Layer 6 of a small transformer language model trained on English Wikipedia (16 layers, counted from 0, width 64).
A neuron adds its activation times its output weights to the MLP's output. To switch it off is to set its activation to zero at one token and run the rest of the model.
A neuron's activation on a vector x is SiLU(gate . x) times (in . x), where the dot is the dot product.

Input weights of the MLP neurons that the questions are about. A number n stands for n times 0.015.
n39 gate: -3 2 3 48 6 32 41 18 9 27 -12 0 -27 -24 8 29 -34 -48 -16 -7 -3 -47 9 64 75 -45 -29 2 56 18 -3 -13 -5 -15 -7 8 8 -32 5 -16 10 -9 -19 -37 -28 31 36 22 -30 6 -2 -2 21 -33 32 -52 -15 33 -10 15 1 4 6 -33
n119 gate: -20 47 35 24 13 22 18 0 12 -6 58 -8 -17 43 -26 -1 20 -1 -29 22 -7 -4 -13 12 -7 52 22 18 9 9 -21 34 16 -1 -14 -1 -5 15 -55 -5 -43 26 12 -8 13 6 -5 -18 -46 -14 39 0 1 26 -32 -32 -1 -38 -15 -17 -51 0 45 -10
n126 gate: 23 35 13 -10 -8 36 -21 -19 57 -5 -11 6 -17 -73 -44 -31 6 -19 -6 -7 -13 6 53 4 -34 13 -1 -17 -12 29 27 -19 2 8 -25 -4 -16 -15 12 24 -34 -5 16 -23 -20 -28 -18 -4 -8 38 -2 -6 -50 17 -11 -18 16 -24 -1 36 4 7 39 18
n174 gate: 5 48 -5 -17 10 12 32 28 12 1 3 15 3 20 -6 30 -13 51 -5 8 -15 -14 -25 -1 -29 31 14 -20 -25 7 3 5 4 -48 11 11 2 13 -9 35 38 6 23 34 -11 25 12 9 8 -35 62 -18 31 7 17 42 31 19 28 9 -5 -41 -7 1
n178 gate: -1 -11 9 7 -32 -13 9 -6 -20 -9 20 64 34 11 -17 8 34 19 -25 15 -19 -25 13 -22 29 1 -33 -4 -9 -4 -27 -38 6 32 -3 8 -5 80 -3 -17 11 -20 13 12 18 -40 21 -7 27 10 37 20 -19 -29 -14 -43 16 -28 12 -27 6 6 12 10
n197 gate: -12 -30 37 -28 -21 -7 12 4 40 -3 -8 52 11 5 14 34 -42 -50 5 -2 -42 -51 3 37 -25 6 -29 30 -47 -12 -1 19 23 -3 41 40 -11 33 10 -27 -7 -43 -16 -39 -19 32 1 -34 18 -71 10 -24 4 -60 26 17 3 2 8 36 -16 21 -36 -27
n241 gate: -43 -29 -1 9 19 40 5 44 27 -15 25 31 27 18 -17 43 -22 -2 7 -21 57 -3 29 61 28 10 9 -35 -28 -16 4 -16 -19 25 -23 -28 31 92 -11 -17 12 -32 -33 -8 8 -33 -5 40 21 1 9 5 46 -40 -2 -18 -45 -6 -24 14 1 28 32 -16
n249 gate: 22 41 -30 23 17 22 -46 10 -1 11 2 -30 9 -39 20 57 3 25 23 -12 8 -1 2 -3 -36 -3 -23 -30 29 18 -20 -23 75 -29 29 -24 48 38 9 -11 30 22 -27 -7 -47 -9 -9 -11 -11 33 14 -28 17 19 -18 -18 9 -10 -4 -17 2 19 2 -37
n262 gate: -5 11 -5 -63 4 18 24 -20 2 -19 -18 6 30 -11 22 2 60 19 49 -27 -10 -11 -1 -42 -29 51 -2 -5 6 67 10 13 26 -13 4 10 15 -60 16 41 9 -21 23 13 12 5 18 -18 41 37 10 -48 -24 -22 38 -55 -29 -25 37 53 19 81 5 -38
n357 gate: -10 -3 -5 18 20 18 -16 -30 32 56 -13 -19 8 -71 -19 37 43 12 17 17 -5 9 16 -21 -14 25 8 37 28 28 -22 13 37 -45 20 -18 23 18 20 -2 11 47 -28 4 8 -3 -28 8 -26 18 18 59 8 -37 25 -44 -34 -7 -14 16 21 -9 -71 -26
n387 gate: 3 29 -12 36 -10 -22 -16 19 35 -8 -65 -1 -25 -43 10 -16 16 -13 -49 26 20 28 -21 32 17 5 36 14 12 3 14 -1 -48 9 52 -4 27 13 3 20 -3 -26 14 -8 28 -7 42 -17 -10 34 52 25 8 14 7 8 13 -23 32 0 -26 -30 -27 -17
n408 gate: 24 -13 -55 -35 -20 12 -25 -38 -21 29 -32 -15 10 11 -2 14 -26 -13 18 -38 -2 27 -33 -23 19 9 83 -35 -23 1 3 -30 -25 -28 -13 -3 -49 -37 17 33 4 -11 -20 -30 9 -2 16 31 6 -24 -22 43 -18 -3 -40 -17 32 -18 1 16 -18 50 -48 37
n442 gate: -42 24 -11 7 1 -19 2 -42 -29 9 -30 -4 38 25 32 1 47 -1 -10 -26 -16 9 0 17 -11 11 17 -19 -34 -2 -15 20 -31 -1 23 45 37 -24 3 12 -67 -7 -13 -15 -14 -3 -1 -7 -48 30 1 -22 37 5 -1 9 4 -49 -28 -5 33 23 14 1
n452 gate: 24 31 4 -32 20 23 15 52 9 -4 -10 27 37 -14 43 -14 -9 80 17 -1 -9 -21 -5 -10 -31 -24 13 -2 35 54 -54 -12 -11 -29 -33 -13 21 32 -16 6 39 6 -44 7 -23 14 -8 20 -38 -8 32 -42 16 8 -45 2 3 -16 -22 17 21 29 32 -16
n455 gate: -32 25 -20 -22 24 8 32 -5 38 15 -14 38 35 -32 21 39 45 -7 14 -4 -16 -25 -11 6 -32 3 30 28 -28 2 -2 -38 -13 -56 -27 -43 -19 -15 -16 -28 -30 -31 22 19 7 49 -25 1 10 -24 -34 -14 -25 6 9 30 -31 -66 23 2 -12 26 19 5
n466 gate: 39 46 1 -3 -9 -5 49 -4 -38 -12 -16 30 11 -19 6 17 -56 -4 -4 24 42 -20 31 -2 12 -15 6 -10 -14 6 12 43 4 -27 24 10 -18 -14 0 -42 -1 35 36 -2 13 -44 -12 5 9 -17 -16 38 -26 24 48 45 44 0 0 1 0 -20 -40 -41
n39 in: -14 5 -16 39 -9 -24 52 1 -23 -38 16 17 -4 2 8 -6 -7 4 -14 -2 -8 -32 7 49 33 -61 -36 34 16 -27 35 -35 -33 13 32 46 -28 -31 -3 -24 -23 -35 5 -40 26 4 -5 -8 8 -11 -18 39 -6 -24 8 -55 7 -10 0 8 17 34 13 -20
n119 in: -3 52 1 7 -10 -45 36 -7 52 17 6 -17 -43 30 -1 3 7 28 -21 28 -28 -3 11 15 -20 15 1 18 16 -9 23 46 -50 -33 14 18 22 22 -13 -9 -17 19 1 3 1 12 -11 3 -1 -23 -22 37 1 -6 -24 5 -3 -16 21 -8 -4 3 7 27
n126 in: -26 -38 -9 37 -49 23 -18 -25 4 -8 27 -8 -27 8 -17 13 5 -11 -5 -29 6 11 37 -28 -17 20 39 -4 -4 -29 34 4 -18 -1 -39 6 10 4 14 12 -12 -1 10 20 -26 -3 -10 -1 23 24 36 -5 -17 -4 -20 16 -11 -6 -30 -2 4 15 31 -46
n174 in: -5 -9 21 12 23 34 -27 -6 -14 4 1 2 6 16 -28 -12 -17 -47 27 -7 27 9 -9 14 -4 -5 -15 11 -3 29 -9 -15 -1 39 -19 -19 -1 -18 -12 2 13 -10 -3 -36 4 -15 4 18 12 13 -33 -18 -9 -13 -32 6 -49 -35 -10 -6 -4 15 9 -6
n178 in: -11 -21 29 -15 -12 0 -18 -3 -6 -20 -5 38 -13 1 7 13 -5 29 13 -20 -22 9 -22 17 -5 3 13 14 -8 -37 0 10 9 -5 3 12 4 39 -2 9 -10 28 -13 15 -12 5 -3 -34 36 -59 52 30 -39 -58 -21 30 14 8 41 28 19 1 -18 16
n197 in: 3 25 -36 4 1 8 -12 -14 -27 -22 10 -7 -7 10 17 -28 -35 -29 38 -12 35 10 -36 -6 -27 -41 -8 -5 8 -2 1 20 -63 -1 4 17 -12 -18 -17 4 32 -11 11 20 -57 -26 -19 24 -38 40 -25 -40 -13 4 -31 24 -16 3 12 -20 27 -13 38 5
n241 in: -29 -15 19 7 1 3 5 -66 -7 -14 9 6 -2 7 3 15 14 -15 6 -15 16 4 12 33 7 -28 3 -8 12 -13 3 -44 10 11 3 -2 33 58 -32 -10 -21 -3 1 -13 13 -17 21 21 -37 -12 -48 19 45 9 1 -16 7 19 25 -1 13 32 -19 -20
n249 in: -47 10 -45 -16 4 -2 19 -2 -1 6 -14 6 -23 -22 -41 25 -26 -15 13 -74 -6 -1 0 13 40 -11 8 0 -12 -7 -6 22 -12 8 -10 -31 8 -9 -6 15 -4 -19 -48 -30 19 1 15 7 7 -9 23 12 -9 -78 -4 13 8 -8 -34 14 46 -12 -22 46
n262 in: -27 8 -1 -41 -25 -13 -13 -12 28 18 -39 -27 43 17 21 10 17 8 -7 -8 10 32 -49 12 -2 -2 32 -29 -31 36 5 -26 2 -39 30 22 -25 -16 15 6 13 -4 -15 3 -4 17 10 -35 30 76 -4 -5 -20 46 0 -38 -9 -25 53 -8 23 -14 -5 -12
n357 in: -38 -10 -25 20 -28 -42 -51 10 12 -1 -23 19 10 33 25 39 9 25 1 12 -31 -29 4 -14 -25 14 18 -6 1 43 44 39 -20 -17 37 4 -16 -18 4 -60 6 9 8 38 45 -10 0 7 3 -7 -6 -10 7 37 10 -1 -30 26 27 -1 -17 -8 -25 -39
n387 in: 5 3 -31 12 10 -6 -40 29 17 -13 -17 2 0 -7 -21 -11 -16 -19 -12 2 23 -7 -46 0 53 14 -16 -1 -6 7 17 21 -37 -17 15 -11 4 -9 9 28 10 3 -1 2 5 -25 15 -17 -28 11 44 -25 -15 26 13 3 -24 2 7 -25 -24 -11 24 4
n408 in: 27 9 19 26 21 -6 5 18 18 -10 35 14 -25 -6 -6 -22 -12 37 -7 6 -1 -7 26 -15 13 -5 -34 7 0 5 -30 36 -6 -4 55 -9 -7 27 -12 31 -32 -8 49 -13 -18 -15 4 -36 -9 -7 -23 -12 -38 -42 19 10 -14 33 -6 -1 3 -2 -18 -16
n442 in: -3 -11 -8 -17 4 -2 -18 -9 14 16 9 -9 39 19 8 19 -9 4 -2 8 -9 28 27 -22 14 12 -2 9 -25 -39 13 27 -22 -23 -4 20 2 18 5 8 -17 41 -17 -31 37 5 29 47 -22 18 2 -3 18 -28 -31 7 15 -16 24 17 27 -3 16 7
n452 in: 5 -3 13 7 -22 47 11 20 9 8 -5 35 1 11 15 45 -43 -20 12 -25 -11 25 19 -16 -28 -26 -19 -16 24 -32 -23 11 14 38 31 -12 4 6 -10 -22 -19 -28 -16 -1 43 -1 24 -35 51 -1 22 20 -8 -17 -28 14 30 -9 -11 -13 -17 29 -34 -13
n455 in: -26 8 -18 -7 7 2 18 29 24 -26 -4 -5 30 -35 -3 3 17 -6 -28 -28 22 24 4 7 3 6 -9 18 -7 12 -41 7 10 10 -27 -34 22 9 -6 -3 5 -23 12 18 19 -10 12 -21 -61 9 56 15 51 20 -25 9 6 -17 -1 -19 -64 12 9 33
n466 in: -5 -4 28 -7 19 -4 -22 17 -6 28 49 -43 -36 32 -6 -2 0 -1 -8 -5 -18 -4 -11 -15 -1 16 20 11 0 0 -17 -21 -17 40 13 9 -6 8 1 18 -11 -19 -33 -11 -15 17 -21 15 6 21 8 -17 -9 -12 5 -41 -61 -40 21 1 2 15 7 -5

Output weights of the MLP neurons that the questions are about. A number n stands for n times 0.025.
n39: -5 7 22 -19 -10 -35 -29 -1 19 -23 18 35 -3 6 -19 -14 -11 -4 23 -38 4 -14 -35 -47 -13 15 19 15 -44 -28 17 38 -14 16 37 -41 -2 -10 12 47 -8 32 -20 3 30 -6 -26 -27 32 -13 -17 8 -11 5 9 21 15 15 -17 20 -40 -12 -52 10
n119: 22 -41 -51 -11 -12 -29 18 5 -23 18 -38 17 -7 -35 -8 -30 -1 15 18 -11 -38 -9 11 -10 -49 -46 -5 12 -28 -20 -5 19 -5 -21 23 22 -7 35 27 1 -23 -5 5 2 29 19 -6 53 32 -20 -18 -1 -13 -7 -11 27 -14 29 23 -14 32 -1 15 14
n126: 13 -7 9 -5 3 -11 -11 -1 9 28 -5 8 8 10 6 1 37 -23 20 -6 -30 -1 4 -6 -14 28 -20 -29 -7 -30 -28 -10 14 -33 -8 8 3 18 -12 -21 -9 -1 -28 10 29 -1 10 -23 18 8 9 -49 9 -3 20 37 -32 26 -41 1 -20 -21 3 6
n174: 25 18 38 58 -18 2 0 5 1 -28 12 0 32 58 -6 7 -5 35 -11 14 -3 2 -31 10 45 14 19 -2 -24 6 -13 -2 -36 48 -8 -23 -26 -37 10 29 -11 -26 51 -13 3 -11 25 9 7 10 9 -2 -51 21 10 54 17 36 54 14 -50 35 27 49
n178: 26 -22 2 15 0 -11 9 -5 -27 5 -6 -20 6 -2 22 -4 12 -19 -15 4 -6 20 -5 -16 10 28 -45 7 1 4 -10 45 -31 -9 7 -16 17 27 5 2 -18 10 -4 -15 -12 -21 7 51 -14 18 -35 -16 -12 23 -7 2 1 11 8 14 -16 57 22 -11
n197: -29 22 21 -20 40 -5 -9 -27 25 -3 23 -1 -6 -1 -28 3 18 2 11 -10 -35 -45 13 7 -16 -11 7 29 2 48 26 4 12 15 -34 15 -23 -7 23 -11 1 -40 35 11 14 43 21 -2 -38 -9 -7 -24 16 4 -3 17 -27 -9 44 17 10 -11 6 -26
n241: 9 -14 -17 -10 5 -14 24 -9 -14 9 9 -1 -20 -31 33 -45 -70 -9 -11 -19 -39 -12 3 17 -39 -34 -23 36 24 26 38 -24 -15 -25 -40 -9 15 -13 21 20 4 -10 62 -6 -25 -4 22 22 -22 -24 -5 9 -36 2 19 15 25 34 7 4 21 -36 -19 9
n249: -3 0 9 41 -1 10 4 -2 -6 -50 8 8 2 18 -10 -46 9 -6 -29 1 73 -22 1 5 -1 15 -18 -3 -8 -16 -21 21 -28 20 -27 -12 32 -12 24 -58 -5 -20 -1 4 12 -19 42 30 -13 1 -4 1 12 1 25 1 -23 41 15 38 11 12 0 28
n262: 36 5 29 4 5 -7 19 -50 39 23 -30 -46 -7 -8 21 29 9 38 79 -25 37 31 -49 0 -40 -55 -23 -30 48 72 -2 -10 -43 32 -93 18 -56 -4 -7 44 38 13 -31 18 -13 17 8 -53 11 45 -8 13 33 -8 0 40 19 -46 -7 42 26 -22 16 -35
n357: -17 -29 -11 -46 17 -11 -17 -36 22 8 -26 9 -8 -1 -18 12 11 22 19 22 19 -3 -34 20 12 -16 10 34 28 4 42 -5 -6 -32 33 -11 -58 1 -22 -20 -15 11 36 9 6 -20 -36 -8 -21 -20 22 -5 -31 3 7 -20 -13 -14 -18 -27 5 40 3 29
n387: 37 17 -14 -9 43 24 27 -7 -23 14 -1 23 0 2 -2 -24 42 17 14 -30 4 -22 -1 -41 -15 -10 -49 -22 -1 7 22 -18 35 -1 -18 32 15 18 15 -11 -7 -13 -15 1 17 26 -6 18 6 -36 -38 -27 51 28 10 -15 -13 -33 1 32 17 -17 19 16
n408: 38 -13 28 12 -32 -6 -25 -26 -44 25 13 -15 -3 -10 8 -10 -27 -6 -4 -10 -13 4 4 -8 -1 12 86 -3 4 -16 12 -19 1 10 13 -38 -8 -20 24 27 14 -60 -1 -20 -22 -9 19 30 -12 -24 -25 -30 -25 12 7 12 39 6 -15 22 28 57 2 65
n442: 38 3 10 4 -4 -13 6 11 53 46 -6 -21 -5 -4 2 13 -20 -26 21 -6 1 -4 52 31 4 -34 -23 -14 0 -35 37 -21 6 0 -29 -8 -10 -16 -25 13 -23 -21 3 -5 26 -25 23 -29 24 15 -4 9 2 20 -35 -22 -11 25 17 18 27 -6 -37 8
n452: 11 12 -8 25 -18 31 -6 15 -7 -4 -11 -7 -7 -11 -34 18 31 -55 1 23 -5 20 53 40 -5 55 -7 -28 -30 -17 6 13 4 -4 24 31 -1 13 -24 -14 -17 24 6 15 10 6 39 -17 19 -10 -4 -5 -9 -35 -12 8 -5 7 3 -13 -3 43 -46 0
n455: 11 1 59 40 -56 -15 5 -1 3 -10 22 -22 -52 46 -42 -4 15 31 7 -15 -16 -19 15 13 10 4 -6 27 -7 -66 -47 -8 -2 -7 56 35 19 3 19 14 2 -7 19 43 -24 -54 -3 54 -24 -17 -15 31 -14 -20 -5 -54 -24 -14 1 7 11 -38 -9 30
n466: -8 -1 -6 84 -32 33 -46 -33 4 51 5 -15 40 9 40 -64 4 17 -8 17 -51 2 -26 21 28 37 27 31 -27 84 2 -53 -10 46 42 13 -55 -39 83 38 10 -23 -58 8 -12 9 -11 19 9 34 -1 -49 -48 14 23 -19 -6 68 58 15 -11 4 -34 -11

Each question names a token from some text and the token that comes next. It shows the vector x that enters the MLP there. A number n stands for n times 0.017.

Then comes g, the gradient of the next token's log-probability with respect to the MLP's output, scaled to length 1. A neuron's effect is roughly proportional to its activation times (output weights . g). A number n stands for n times 0.0051.

" three", then " miles"
x: 2 -5 -20 -30 -14 -48 -22 20 -36 1 4 -16 -16 -8 6 32 22 8 -9 -36 -19 25 -4 -2 -37 -40 -46 8 -15 5 26 12 26 11 -40 1 -30 -3 40 21 7 -7 -21 7 27 -31 -17 -11 -17 -2 -44 2 32 -8 32 -5 11 3 -23 -2 -2 -15 -26 31
g: 7 12 23 -3 8 29 -28 28 -17 18 -7 32 -1 -3 14 27 19 -18 14 9 4 23 -13 1 -51 6 30 -15 72 39 -12 -24 -28 -3 26 0 -19 -29 -1 29 -28 -42 1 19 -12 -6 -45 49 -32 -6 -13 16 -8 -13 -14 9 8 -8 -45 -4 10 -41 38 37
Which neuron, switched off, raises the next token's probability most? n408

"un", then "ate"
x: -32 -49 1 -13 18 -27 -5 78 -4 35 5 -9 -15 -19 -33 25 -2 7 13 -36 6 32 -25 1 -35 -8 -66 -24 -25 -22 32 -32 30 -21 0 -19 -4 -5 6 26 -22 5 -27 36 7 13 -27 -4 3 26 33 20 -2 13 -34 -6 -43 -1 -29 0 20 7 20 -10
g: -22 -1 -32 39 38 -47 9 -36 15 -19 -25 35 21 2 -31 -17 6 -25 6 0 64 -19 14 -8 25 -14 21 5 16 32 -8 27 42 3 3 0 12 3 28 18 15 -39 -8 13 0 42 19 -31 13 5 -16 -18 17 3 -15 15 -6 -33 10 -17 37 39 -49 -33
Which neuron, switched off, lowers the next token's probability most? n241

"'", then " they"
x: -11 -36 -11 -49 -22 -19 3 -12 -5 -8 2 -38 -44 -13 -21 -2 30 -25 -27 -17 -9 6 -20 35 -23 -26 -22 -12 -8 6 12 4 -6 -57 -44 -21 43 -16 33 -30 17 31 -18 3 1 12 -9 -8 5 -17 13 8 -12 23 -39 -6 -10 38 19 12 -29 8 23 -19
g: -18 -26 -33 3 26 -14 -9 19 -1 5 62 18 8 0 -22 24 -15 12 17 -7 30 -10 1 34 5 -18 -19 39 -19 81 -5 -4 2 10 26 12 3 32 3 -5 -4 -34 8 1 10 -10 21 -21 12 29 -33 -56 15 -32 -33 11 -21 -35 21 -29 -36 14 36 5
Which neuron, switched off, lowers the next token's probability most? n408

",", then " other"
x: -10 -26 -8 -16 -3 -7 2 29 -2 22 9 -41 -10 -27 18 -4 -8 6 -9 5 -28 -8 -11 20 -31 -46 -38 -8 -6 0 11 -21 -3 12 -28 -5 1 40 -15 -22 -4 26 -3 -2 21 -13 4 -31 -4 -12 -16 17 -10 43 7 3 -3 -7 2 17 -34 5 9 -47
g: -9 7 11 -17 -39 -2 14 -41 -2 -4 25 33 28 -14 -8 36 -8 -28 -7 -29 4 5 4 1 4 33 12 12 -26 10 -18 -12 51 15 7 36 -93 -20 19 33 -7 27 -35 -7 20 24 2 1 5 55 21 -6 0 21 -2 -7 -2 -23 5 2 -15 43 -34 -18
Which neuron, switched off, lowers the next token's probability most? n249

" expressed", then " their"
x: 8 -34 -29 -30 10 -40 42 -23 7 29 -6 -16 -18 -14 14 -15 8 -20 10 -13 15 33 -54 -32 -38 -26 -48 -21 24 11 4 -10 -53 9 -20 -5 -6 20 62 -9 1 -11 -14 -9 3 -15 13 -22 31 -1 -9 0 -4 -5 37 14 -26 2 -24 25 17 -25 8 -40
g: -7 -7 27 -7 -8 -17 -22 3 1 -24 24 13 -12 -12 -9 45 31 -19 14 3 16 32 20 -19 -2 1 4 -2 12 3 8 -8 -14 42 68 -8 14 -14 23 67 -58 13 -23 -38 -4 -15 21 -19 -2 -13 -32 -14 -6 53 15 -52 -36 -4 -37 -10 5 8 -20 6
Which neuron, switched off, raises the next token's probability most? n262

"|", then " Bronze"
x: -18 11 7 -52 0 -4 27 13 -10 19 1 -27 -31 -11 14 -5 3 18 -27 -35 -7 3 25 -44 -22 -34 -40 0 5 -30 39 1 11 10 -37 12 6 -13 -6 -14 10 29 -5 1 -6 -4 9 -35 0 -23 13 13 -14 7 -15 40 -8 -10 -4 -24 -8 -23 -19 21
g: 20 16 -32 2 7 -10 -9 -6 10 -27 -21 -18 -2 22 -15 14 -17 -16 -25 -27 5 8 -5 0 28 30 27 -3 28 -1 20 47 25 -13 -59 -2 21 -6 -19 38 17 -10 7 6 44 -42 13 -43 3 -9 -23 -31 50 4 46 -5 -12 -45 -20 -31 6 -3 -32 49
Which neuron, switched off, lowers the next token's probability most? n466

"i", then "th"
x: -5 -11 -17 -13 -17 -30 -1 15 -32 9 -4 -33 6 -5 11 -23 23 -1 -33 -12 -36 15 -20 15 -4 -14 -90 3 9 -29 3 -9 13 16 12 -43 0 13 8 16 13 -4 14 15 16 -5 -11 -1 13 -17 -9 -6 18 12 -30 39 -55 3 -25 6 -11 -9 11 -46
g: -12 27 -9 30 -3 27 12 6 -2 45 -24 32 9 -22 -16 -6 7 8 12 14 -21 -11 -19 29 -3 -2 60 -14 22 13 11 7 48 1 -1 -2 -15 -38 42 50 -33 10 -16 10 -10 50 -35 0 -13 -8 48 -1 30 -7 3 29 -53 -30 -15 -25 3 35 9 23
Which neuron, switched off, lowers the next token's probability most? n249

" instead", then " decide"
x: -7 -23 -27 -38 27 -45 -23 1 -34 -10 0 -3 25 -37 -1 -1 14 -7 -4 -4 -14 -8 -42 -24 -24 -34 -47 21 7 5 -7 9 -24 -20 -24 -25 7 17 51 -29 -30 -34 -8 -1 10 -18 2 -4 28 -7 6 4 -19 39 -2 -3 -30 -24 -10 -2 -8 -12 -35 -8
g: -25 -1 23 -6 -9 1 -16 -4 10 -2 -28 -50 -1 59 24 29 26 5 8 -26 24 8 -11 0 -22 30 -30 21 15 -37 -22 54 -42 20 -21 21 16 -28 -3 12 -12 -17 32 -4 2 -51 33 1 -18 -6 -4 -34 0 -28 -21 -14 4 16 -6 -13 4 73 -16 -11
Which neuron, switched off, lowers the next token's probability most? n455

"|", then " Silver"
x: -18 12 7 -52 3 -7 26 15 -10 18 2 -28 -31 -10 16 -6 3 18 -28 -33 -8 4 24 -46 -21 -34 -40 -1 6 -29 39 0 11 11 -37 12 9 -12 -7 -13 6 30 -5 0 -7 -4 8 -34 -1 -24 13 16 -15 7 -15 40 -6 -9 -4 -23 -8 -23 -20 22
g: -7 0 -31 -4 23 -27 17 13 45 -9 -22 -4 3 43 -20 -12 -7 -7 -23 -39 4 27 -2 -4 20 34 -32 8 -10 29 18 54 14 26 -66 -4 18 5 13 1 -14 19 14 -5 55 -9 6 5 5 12 -22 -34 38 -25 24 8 7 -49 -17 -15 19 -9 -29 50
Which neuron, switched off, lowers the next token's probability most? n466

" medal", then " –"
x: 37 -27 -10 -49 2 -74 -8 48 -35 34 15 -24 -56 -31 13 -2 19 4 -13 6 -3 27 3 45 23 -11 -13 19 26 -30 5 -12 -36 25 -3 35 9 -1 23 3 -38 -15 45 14 25 -23 14 -4 56 11 -6 -22 13 8 -35 12 18 23 -10 -5 -23 -12 -10 24
g: -16 -8 1 26 49 -26 -12 0 -25 27 -19 19 20 0 -20 13 -34 7 -23 23 -11 -26 29 5 -18 27 29 -6 3 3 1 27 -23 3 10 -7 10 1 -24 -20 7 -20 19 -30 -13 -3 -47 -25 -8 -36 17 16 -16 -76 -25 32 61 19 -36 -49 -7 6 -13 24
Which neuron, switched off, raises the next token's probability most? n387

" m", then " spring"
x: 37 -28 -18 -23 32 -36 -19 3 -15 15 6 -3 -43 -34 28 -25 0 -17 -39 10 7 35 0 -8 27 -31 -31 8 -6 -64 -3 0 -34 5 -9 4 4 -5 31 16 -8 31 -14 25 35 -14 34 -8 8 17 -7 -16 14 21 -13 -5 -8 46 -22 2 31 -20 27 18
g: 0 -5 24 -4 -12 19 11 -7 -13 -39 19 -61 31 3 -38 -11 -27 27 -20 8 -13 -27 27 8 -22 0 -21 -51 -11 5 32 -9 11 -1 20 16 78 17 50 32 -20 15 11 -18 -19 16 -19 -33 2 -21 9 -24 31 -28 6 -39 15 -22 -7 10 13 -24 18 -19
Which neuron, switched off, raises the next token's probability most? n357

"ing", then " a"
x: 0 -35 -2 -41 20 -29 16 -18 -33 12 -8 -35 -33 -37 27 16 6 4 6 -24 8 5 -31 2 10 -36 -65 -21 -2 -10 -11 -2 7 -9 -27 -32 -18 12 -6 6 -12 9 -28 10 6 16 39 5 15 6 -23 18 -3 4 6 4 -13 13 16 -10 4 -14 35 10
g: 16 13 18 12 15 18 17 -43 16 -10 -47 -4 17 25 -11 0 15 57 35 -22 20 1 16 -10 10 -24 -5 33 -10 22 -9 -43 -26 -32 24 20 -20 3 -15 -17 22 1 -8 2 -5 9 4 -48 42 29 -29 -5 -13 4 19 35 -13 -58 16 -3 23 33 -53 -27
Which neuron, switched off, raises the next token's probability most? n262

"il", then "ed"
x: -10 -28 12 -24 11 -44 -12 10 -39 36 -39 -21 1 -54 4 6 4 -8 3 -43 12 1 -4 -42 -8 -19 -76 -6 -32 -25 12 -5 23 -1 -16 -7 -15 5 28 22 2 -1 4 18 26 41 -3 -3 32 -10 14 32 -29 13 -12 25 -21 -14 2 9 -9 -14 22 -18
g: -7 5 16 -33 -28 -42 25 -22 -3 -23 11 -1 -29 2 79 -9 3 -33 -4 -1 -56 6 17 -19 1 -8 -51 -29 34 16 -4 -11 -30 -12 -8 -8 -25 -13 -1 11 16 -12 -16 -7 -27 -60 -30 8 7 17 40 15 -3 6 -30 0 0 8 -27 18 -39 -29 32 -2
Which neuron, switched off, lowers the next token's probability most? n241

" he", then "ar"
x: -25 -38 -24 -30 45 -33 4 26 -9 18 12 -22 -28 -12 28 -39 -9 -19 13 -14 -10 -6 -34 15 -45 -26 -55 -2 -4 -17 17 -21 -17 4 -13 3 28 9 32 -25 7 -23 7 -5 56 -41 25 -6 -19 -36 -4 28 -12 9 -13 18 -14 0 -6 -10 0 30 4 -5
g: 15 9 0 25 -8 34 5 40 5 3 9 0 -31 24 -33 -51 24 21 11 -24 -19 -16 -27 -31 34 21 11 -47 25 -35 -14 -8 22 1 -2 1 -12 -42 24 12 7 27 8 7 49 12 62 2 -36 30 -10 -38 -24 -3 13 -1 -27 4 -43 9 2 13 20 36
Which neuron, switched off, lowers the next token's probability most? n126

" to", then " be"
x: -4 -14 -27 -26 26 15 5 2 9 33 -4 -28 10 -2 16 13 9 -6 4 -37 0 -19 -16 -29 -5 -37 -60 16 19 -29 28 -7 -41 -21 -29 5 36 16 32 -1 -35 10 -15 -5 22 -14 21 -26 32 -12 -7 -1 -31 0 6 31 -7 9 -8 -13 -15 7 -12 -24
g: -17 -2 -10 11 -4 -2 8 25 16 25 12 -35 43 -1 26 -19 -33 7 -26 11 -18 -32 25 -21 -2 -7 12 -6 -13 -8 20 17 -69 1 25 -11 10 6 38 16 -44 -61 -26 -4 32 11 -6 10 -28 8 43 -28 28 -4 -16 39 18 -13 29 31 5 55 -13 -3
Which neuron, switched off, lowers the next token's probability most? n455

" By", then " then"
x: 17 -15 3 -11 12 -2 -14 -8 -12 -12 -4 -1 -33 -55 20 3 9 -13 2 -4 -19 -16 -32 -6 -5 -26 -64 -7 19 6 24 0 -56 37 -16 -23 -8 -1 23 -2 -31 51 -9 -4 9 -27 -8 -32 -42 -29 22 32 -38 27 -11 -4 3 -21 0 -7 -30 -23 13 17
g: -59 4 -2 -3 -20 -23 -8 22 0 -11 22 14 22 28 29 24 -48 32 19 -11 -3 -16 6 -1 21 -19 -5 9 26 0 -12 19 -19 50 -9 -17 -14 -11 11 -70 46 -41 35 -50 -10 -30 -4 15 12 -7 -11 5 11 18 -39 -7 -5 10 5 14 -10 42 33 30
Which neuron, switched off, raises the next token's probability most? n387

" fail", then "s"
x: -22 -36 4 -43 16 -72 19 8 -1 32 12 -14 -12 -23 14 -19 2 -9 45 -9 -33 11 -26 20 -3 -25 -25 -29 24 -4 -11 -45 -44 5 -37 -23 22 -8 40 16 -27 15 -32 2 -12 -20 19 -7 18 -25 7 10 -7 10 17 -33 -31 6 -18 19 0 -18 61 5
g: 63 28 -12 -13 -21 15 -24 30 0 -1 9 -38 20 -9 -20 8 9 24 -26 40 -21 30 1 33 32 25 31 -34 22 -30 42 5 14 -7 7 11 9 -35 13 30 -44 3 -26 9 -11 16 9 21 -19 4 5 43 -21 -8 -38 11 27 24 35 2 0 -17 35 -40
Which neuron, switched off, raises the next token's probability most? n452

"in", then "tern"
x: -16 -21 5 -10 3 -50 39 15 -36 1 -23 -14 16 -31 -5 12 6 -6 1 -34 -1 -15 1 27 3 -32 -66 -15 -33 -40 5 -5 -21 -31 10 -9 21 11 13 28 -34 17 -4 44 2 19 -10 -16 -15 26 -17 19 -2 30 -11 13 -16 -15 -21 -8 -17 -15 17 20
g: 0 -31 -19 2 8 -6 -42 -15 27 8 -1 18 -3 -3 -38 -20 6 -44 -38 21 14 -36 -22 -5 -23 8 -11 -1 12 -3 -44 -25 8 19 5 0 -24 -32 -9 -14 8 60 -6 40 34 28 15 -32 -3 -34 10 3 26 -40 5 8 -22 47 -6 -39 -54 2 28 19
Which neuron, switched off, raises the next token's probability most? n455